Layer 8 of a small transformer language model trained on English Wikipedia (14 layers, counted from 0, width 96). Numbers have three digits each and are written without spaces.
A neuron's activation on a vector x is ReLU(weights . x), where the dot is the dot product.

Input weights of the MLP neurons that the questions are about. A number n stands for (n - 500) times 0.00057.
n1: 377548459509545481343470531507311555459469472674477484648538435598519590618547534394533558433475533196762519513607707460359446652484423383478380565649554685526545716373312184449608477424597465395524539462678678473500490399312464580516691568566522586337443557379635478534464423507600365476
n14: 411596567354489504547470458668581507604630386417705368295396355383618414564461441349666225389671632500537636749503327559273663445606612474521451376656500462345450390555613817471401670582466390517400639393554579593535194556464666404529518230507560572354470532507433350318665572393399648449
n43: 446327548470527714710403563496836562568504695588423360354500420493538520561384529674695468610518454348655611473671527437535638478677496666474346681527834409439621400589458433580558397470476485302585339560419579311571742485477570715462761369763348651492525602626559195436628553632536418315
n69: 308427283617604623657439525523432425518384657616500436636412489431445558598408586692851642467500428594360435489433447597632615609684526612543199462611530457545578414409478642608738310441608420339722563758510367339558472485380550437593410586547464559442656581695733386441072470454543522396
n106: 400318300467596517744393280383632568583623380513470662544841390570558653508273759463457322521488411480479443457534804638214195639508521726516465598396475428567538601785606222697551433546687262549195453458570371678414482410534453405454458458304504404352492674481414392231457559440212504726
n116: 607458297401485411656626444532316437604654538395331358415267383565290344388519392613623578550354790575268388389698685653689503405566303560467400609424339504554392537465527408330469600271392542496397576462588642221602557466496373649384469406286444600416727462386714393411630465441801515288
n184: 496628504760279504593385382572412799513766453348601368675504478632749433658530646870660601337446918428482609616815500500460350418728470567280612623513285728461349436456496666452227548517496441529398284328450431451437794513452394423609552426534449388298484581799509590609553687571522636579
n237: 556583511663467614789647275511608690544292319412496545701238459569507595448500546436556290631592541392332329572638346493366568556600562546377572448704376613441613307422356428504463419587630561429343721631545300447590547554367477446577192522386618500317617565470323388488343507583298360433
n243: 371293343663544320467531547559465478752653371351513611529500737693448718639199403424397111682534691594709648635476277390416419392509483486412822588487348525661687422482570509640593251591681509226407574245431600437547699491227657418461465540300411829685304353456478573518602544558409799382
n273: 636586404438441349452799335443271548429696290425468894344711587531664422567745352861508437359661861488516317569610476466632486691512374467390693628394669583559598558384265524599371421586377550477605359535549520549481655504540662484615345452596411614467496430489338477600420366488299469594
n294: 646571512374447513462372655241366456581613401578386350374587582552438549415377590454401397575433535213621745603452516655468278482665462513476604345503615431475590533452472578469525678463597429379507606556572438494717477543427500506453576374524570630387681506566712463566567503526337491470
n336: 374638424370457438741361262468520622550451416258595464425635465454616646657412755678496673647428429287536428124378413462464379618622621653534730500284515440426430120468500472519548391446548641376566526569685523407682735595425512442367571429367568712407645319550492450504353445651682519710
n344: 449422644433468670392327678299763628539433401558379200490557634571550459470443500549459622457577339454555503689432515685540506340573507414524590718496378552568518175628525370633504396660470373243700507582484454671581534233641603699366424616328451639511594457457644514549628478746571609488
n349: 352431577532471418324368463455625351468529641521643342607723359523477427563598401409479345494571515566557508566650377432497298406544453339447533423521471379564267494521361424523458682497567554551384679407642538600551633583571593390379518479383534401382514541435605451528446435503661425500
n350: 423309468400423451322695453328553479592386452549615694484536777564448344633161375437683586468665508828636457329584653469533482423606678529593382627054629566512359504475398575670343350368622532363422614488589588600583393651271309428528598394468236612643515336597637272309451577301580532408
n361: 408533635572371586385432532414661342520581555337372382573700527419628476491666761397642521362465534681709535507423578580332395600624391342510503410565447468705480615597367562546611586395332296608585646526509411623429479584510503418623473640523497520373664457646507526410476364175387519557
n411: 462406391476329240478541682554706706591523516420476391500543452492390421366476458709471601405400585519658623520607577350682518504556576706576310444508615652615591567447488360548492452512570219458589758603714591023461319418608712500364548673384752603376604335203671355471472436557339278556
n446: 657529494513556757423251478490280477523583432648603520528435493674396503528519497401554385409583440631483602520736560481430381628321480323459357560497490613484448258527358527402426589315364432453595599624607438493743413381331446468470642546382209523378537529488537432290644536537493532649
n465: 577405328504741407489660480716790504344504429617766574670448278540572475530627729609413146328461639488664621632446521652398411508520323692415320451488672388388408487594330683576385512261404437368397508536769508280418564701362496436544476488680582444633782516630335496559606383636604394253
n474: 290328395419474537388523449461606413651377544556353428471434560456537291420196475514374374253345625493405601603624447623742444369357567338450539666320511496403470324591391446734697578518512223464456689544520515346533713333684527592504421323754515611693441452589458577441322351458748464628
n507: 303440463428557373357664615219465384481750421726376379533261604568311556640508596478594443621552632474691404795624762682484365424566538373471464477441371566405435255616569694427477366485464609412418522447544182524530476264577520746550693743314362500587561613518473572552578381371484672549
n513: 586407427655571433518556500463328528504550322693528456492679682593376369585330659592512413368489847404444747484648384519416371418238484394639374556112457530508543644588670597441292421519353542349462537348704492549638425608468584329642500504588554184520775461420335380393584504572549304187
n518: 336368478504645492650418374492360605371526538561644422474568339117678452747353456311386451534533535545360615472425395582733398605527221282577409535524679299508477548337334496523566301405655361459635396371446473630608654534623469674546361380649534481690582368655676206484492531547524302319
n525: 452575519356762530435398523483466665546506389360368490570457423706599490541405516755752437441381517666490542373428493600581594566564557600363472426589371637381411437493523541357530510418231637506610578395641388548461722529443425526400279611733419543555351424567626638636635460466486324310
n628: 620394592574393516468426521670257577513463540538462388549506456457378674485174579512710550262610398497558421510528365595664444569510544500588585551529582503569406447314341601547603528628615540561625559563439481774398677620433442494563459589432571334497609478616503453381349465436303704412
n637: 408496366332763407587728586554417267570641438708523530678515440518662646385434729532496445599557553446447500698653223723462461500425504650578300522511622603407685539289593550722432570401500278311682570375572228412735378373526614529515481646518655507450507471408656482512662556345542518396
n700: 652541230530470492578605448315581515643544657759442434438643595578260520386657650437512500440584542496485489449527473684469359288538496201700413692605481587598515640769462829496674360211657675379613511538426436418600355481576632515557489420544663444186656665420613436532404523477425418708
n705: 406394428196451372322584332171517550443508577479760618409471483443373577604037428456407290565440412593601536547452508500806449688358385329555753437492397468615492452479662491690424380667705460238416392218475529611645513371488711410351367438404717582513623455584352492374529769357449496233
n723: 541507385592546227436277545544315431507566581600275409641521604398461637557377590354452689606531703413456497463571496524536490544540285481428400489500482671464682515598392304514416418351463405600412621372547418374772633671543712528593558525490322589815290221658485447549278629496597458539
n743: 555628423383421569429333542335445577529472372504625515524500336475475541527578486535548232478318489380581612444597467472555378483712294504455703471701414815475529363720602593525629670367560256392268507812650414541638443461544611407431478259563669640725736464420530439409460380626474457410
n753: 433666279323484300511644405695500599698374539547552253545570484627353683731743511557356521484417393294520371516605396523596514444441296662545565433556422399578598693460543439523628617818772408436630695706572647354362429320682733515516496789450580632626617372511500713541436692632467569437
n762: 733449529372407604687466277550519602500666281448391666582456556842482519587318432446310445647644496551579615592513466554406395363605793408429569571424530532411511562778608519411534585522473297464259437423667599703666327308795314416437388459551464463561545650363454445543459541598666406396

Each question shows a token from some text and the vector x that enters the MLP there. A number n stands for (n - 500) times 0.012.

"0": 447707585513452525436442596326476432524481559537727559531415602389592414476714394395623477449271563423388512339412407425409676486442295485590515425515596548546415620544421363432505602389420503594437496535271388359494644450439493335465592376444434400437401537421427527457436528512500573558
Which two neurons fire most, strongest first? n743, n361

" up": 436567623581524571423591529248557491393443551589693557482457501525525482491619600459518416558344403324502682305655416442465798500372473420569460387465532604538436481463387343572470388345325506593352431572491530383462620507506513488578434545447367334617259554511575420452502532465539507383
Which two neurons fire most, strongest first? n43, n1

" ": 626468606478511436390509559459556444585395501487669712471389517511534551570450615447614463598374592337580621457382509483494559324429570573757361513463609540412436397399555392470509511452512453542415600597201566398323514396590450376441426508297370418506410636327609548460406480540530616381
The most active neuron and its activation: n350, at about 0.69

"%": 714502476466618420386562566447441464474304603455715729533408529341491462542536600377498463665449487454597564512393363527596684411388582521637452302483544507468456564457474460502440394449390531513326373455320365545319714395439549516431512511369367372522267547442493575570456504476524563416
Which two neurons fire most, strongest first? n705, n243

"ting": 427639460630570578508571450377546424420497453546711419349384615509449375518703542388418555668455425250501669416452595482428556576443527455435462449525555364541399491368460345500621506588353445661483392458551443416549528433562485372576498604484547261672371496343547509603354567597502572468
The most active neuron and its activation: n1, at about 0.64

",": 684408754496628545451550589342461422461415452445690582487421374428671392530635470296659492507454658457498673399514389433498625452457468597622569402484675601553426629392433362423512444440415535475416419641381531474312495471604457516589398437409439404465547514392608570507489500524408582362
Which neuron lights up most? n518

"ate": 661585578508380494508480599458559577554517389360769469410415537539608446531582579501657608601437632560399674461170516431509668460375465556554479457544736409486495601447305486509720555458530452495350327447332504541357552456607453592597447421409545533387445539421504577540429633486450509609
Which neuron lights up most? n184

" |": 527515563525487331482425616506431565401382379558549661506414517509547516537570547391444368643383576476540550474398442454562692296385670447649622376411634590331524465585430484514496535456478384624352308443249526495250628430622526481406511536360361402556415599382547334581506508496470508429
Which two neurons fire most, strongest first? n762, n243

"on": 503653733599616544499574341502741423406336468502724506308542590403580595302490445510403646521480409465525680373479720485447718472445595480579454571455478407419454519404532575472419461540543415525450374563211541402466487508480391428537491442480543395421595372446494647444451557540551462511
The most active neuron and its activation: n336, at about 0.37

" had": 541485623464574621462574558499444488305585431601720722531393393629525535562542417353465586607402451538417575381588305557554694539349604498492499379474529612421493573424451419374473396497431631637444413478542524563306541366577500549514407624524321431727264521482510519591547543459405537398
Which neuron lights up most? n525

"2": 467568527583460535490481491375455395489394530474640574579409645307498520436694496301618511545304483490310545452329459459449666462459419500650376399578600496657355616595486465506604599327418648480579388562400429460493562474471605398579599372415468286358408599454621451580412516479438659583
The three highest activations, in order: n700, n69, n361

" Good": 556612689561405497509483495528577567425499455534796551363459552400537559284506515512590586496351433390532594431460628487587554355345759498695474627556500444555474510582403436646455557644589410530374484476350427478346572521616549709586440448388557394480377349558459433399472520507486604480
Which neuron lights up most? n628

"si": 525511579611445547328520414465568466574493384490706585403506443567618621493434524424531645587485505584511637389282517418325847356453548488656544510556515308374449599344455476585564391462674493527386281495283505506445525430591377421628313526492560589379681376527420488513505493516310645515
The most active neuron and its activation: n705, at about 0.86

" \"": 512711531468574392343485440530561416468411454642565588374555584409628590415529577427472513554340449418404483464535524496438656421422554571648369554479501526441292463568601366570406554575664222513512473575333466538325566422472659599470539449441393379487240516420592522411434569571482626369
Which neuron lights up most? n106

"ke": 520600553685534510507560363451619388360506404588776479415509528559575574484510557535473577727389436448445662433529708570476653387383542489695451588582548379502498471307422479422537547479513428486318471458414481418375507467642418591583486547387437338534596378444475557469569598631554670420
The three highest activations, in order: n465, n753, n518

"1": 532599698568601402399467594424388508444422471561662718525469619505587670367526516396546481600347432464476587362406570484449671295382521537565469492462479482486492488364584423451436433479569425409491465506132594359543609408540409433484347434417587419470579554390577522333356513531488717396
Which neuron lights up most? n705

"\n": 604462625496554433369594531507415378581511525427673726406450464540622564482506607384595468533349560434481703447489496408496580462391508550688390458414696525537376498396553387388560443524461507442429556582296454466338522474655421490480405464353380262479513522343646533443389505503457628341
The three highest activations, in order: n513, n628, n350

"|": 667545587563614418484593505387516437531509472570683691455395532549624614423710615387425537577395585437503560484562537527351473416412454610646432523447628499563420491349550312432425550425429576604497617465263517471358640481665421387537365494354349380512333436278541524449485465482425540388
Which neuron lights up most? n637

"Li": 524537500590592482343412448409358333502438451575726567427555480492582620354607584534578536685385413391449585463458668526408843288404603560597488499595547451453456409515629475621504493584532383407355561662457510452451551372554544538473583473440589420486584440290483430497622535649501722387
The most active neuron and its activation: n743, at about 1.3

" Census": 701476599501698618446480538489574497546498466556797512543372527477622436568724649350532489459408474464576581373315406453434578268479500430563440299492727565477452528477481461416481456468367625541393479558430474548468651552533430474556425495418643377484416520439603483593409296483605451495
Which two neurons fire most, strongest first? n465, n349

")": 581477782514486433385581693408490477526461420474755521399441467501594549512615571374543482434398613434618689428303480425544456223430601605695430429499651562423504572450463428541468368436518412524390548493189556389285480502615469478499511560395415383418524561365559433566401456531480562473
The most active neuron and its activation: n411, at about 1.4

"R": 535571612546559467464400460517407450405477490552585626473584711482526638308644540416630523547265554247401536363540651427449750381479683579488505553575532419481362518477497448495444488681470385433362483578367520468524522516427490619368412319410486355479474410349526431473496514555633609442
The most active neuron and its activation: n116, at about 0.52

" of": 533582775556568569497587598365485461568466455496501489461433498486653519508583568491644535649456556355423670391458413435516593527297413560667346504340629424444481652397662333418551512481390556477349407602249541461442508398604371472502468517449409469447296413469594548594359407485511553429
The most active neuron and its activation: n43, at about 0.43

"or": 489557561464476356521489649426427518412467455415717490412451598407562584305383428383626544656414451227299547441484639435485596312380693563617528431416442410547423550426406566514479434568526432519337430659403479417503551483604515725548443476474556432489478489482494440504476701563368586566
Which neuron lights up most? n294

" Ron": 660583671556507520509469637369450418546397461577553459282472580625573534539540527410547620499508377266494515339493543451380784359390706654660626442360572502450398454484554528434297649478625443548387447606386494453446448547456437414618355449484414461475545436345455411427434433422478543341
Which two neurons fire most, strongest first? n350, n513

" from": 479496650602484475409543559359531416551491428483730481558473480579603487540610598469594564511406618391519685420492475508427557300406647571732414479506662543462453493419499398550532474477464539494347524540198510377331460380557516395524497452286333364457438574458485563517361541505588562298
The most active neuron and its activation: n513, at about 0.66

" do": 588668733519428613537510513410438387354369407539562587590600562388470656478434455538650591451392543410614525550345476270380730371340554486541542379498632509364426406621566353578528460484393459522469555618461597493403572338524593471539541392415377474542383500380398641548751488503467421529
Which neuron lights up most? n344

" O": 580492690639539541431434544398502427714399339516662507432479666422616728352609545574601572512402619366507509478310544391379778460416472505645519608574574414545362498515528387580407565488505599315392649553245626470532390388550473548471560488327442475478576427348468507526628499503578604512
The most active neuron and its activation: n344, at about 1.5

" director": 703613633450461563454639646572485378418267495417608533387451638465430562607587631549584494539397592386521573433427480419386709371429562599656431544394611541363444489419619412497469548359562525411341453478325436494475517395555435360608422421550264463480266538401444412467477529585508600339
Which neuron lights up most? n350

" individuals": 517451558565526615496626598498492292475399464441741583529438560495520460530580488415520510622345463537441757397618362392327610380394548521455399438426533447464471544427474315635671468448400525530251396484426494583345709467547544440470428571528443478606321563375485564542617451448517602458
Which neuron lights up most? n243

"rise": 569590725527482342510531479454666391316439479527678549431427587451618457349561466408439448507493336410530662436331535451422627523633601483476467422461447521291586623506543604589446361503534413790625496576382598477484492535459470306555524579592523435428453389456327640426563540579395522628
Which neuron lights up most? n14

":": 519559470595522470512580488500700578509329458477500511525324529326573635529538638467488578734312560408409585533339475567418807446405484480673300337363518595411504438479591499533529570450451461574468492574262551481375509377452465417412536477385476287491388520271698522500506488566490610407
Which neuron lights up most? n637

"th": 487521701578422323520611536419696506420504447428776401366490579509707511390570529392513556514317503403528789429328591385388625509552602444570455429556578307487521589510424546591545529581519437598572411433310481412446574463490420520644451466495519448387557467424435501492416652537454470625
The three highest activations, in order: n361, n14, n411

" someone": 594410582609566553436665611486529314402379531486641646441461493518443517503565475406396482616520497439413584355709396487419563441336645505586543367463531436406446454422394354503581446378454621438366453380506463473364665437571563498581282642545376422625207582423561513517678510371533529499
Which neuron lights up most? n243

"field": 530671630535500508483536499495523458443461486478789615376539549418484448418665449595616612545475428543483536442431522440488601441445713612546551519434515350622496664406354504401788355601453483547413255474452469518332601593603453330658422482417581462566527391608482532465335445586434633499
Which neuron lights up most? n273

" any": 550536536589526423430590646370515406545564426413751552544441464479597539474500551491642564611478543408493628410397426421543654406391601543558398541600620518429460531444597506525473376467538416446319577511040438428345674397605440533520405529317473433453293571415528564473573629495546517437
The three highest activations, in order: n243, n637, n184

"7": 446446668536534505497507633436569485614394385404752472566317577245679518478519459408598561655388612495447466371290552445502707510696409479644443383506460483592396556522504530593560372505390524506482462500357582368423593476546391383661389382404544330502460483458495611460396535630397648484
Which two neurons fire most, strongest first? n69, n518

"at": 559700549525573586465598440394573368417428570446539425199401614336634486513492592478475388649536365316539640316378659490409819647485539574533467532434421455546496625417558534616436389531470399660487429645358568450449515460657361435554406489455451400443382349463612505497495592568430482463
Which neuron lights up most? n43

"io": 606523649563485502331565607366585486608517433396720524473441450553536590619490612512606592505373519416594680463410434389446583234391642573743387470482678550413446496412431526536485470438511419500320653619255438369324541417564471462476478500366376444355393500475589546481443437546468529436
The most active neuron and its activation: n411, at about 1.3

"ic": 459589657552461571418492470441677528473489479528735507417481465579636384569588406462493749693373556504438676531404430445403562250374527453569472492549701424399425630525427421423631679523462510548472367390367440533478619407674409534394611434479493478397383446411464603507468381494534397565
Which neuron lights up most? n349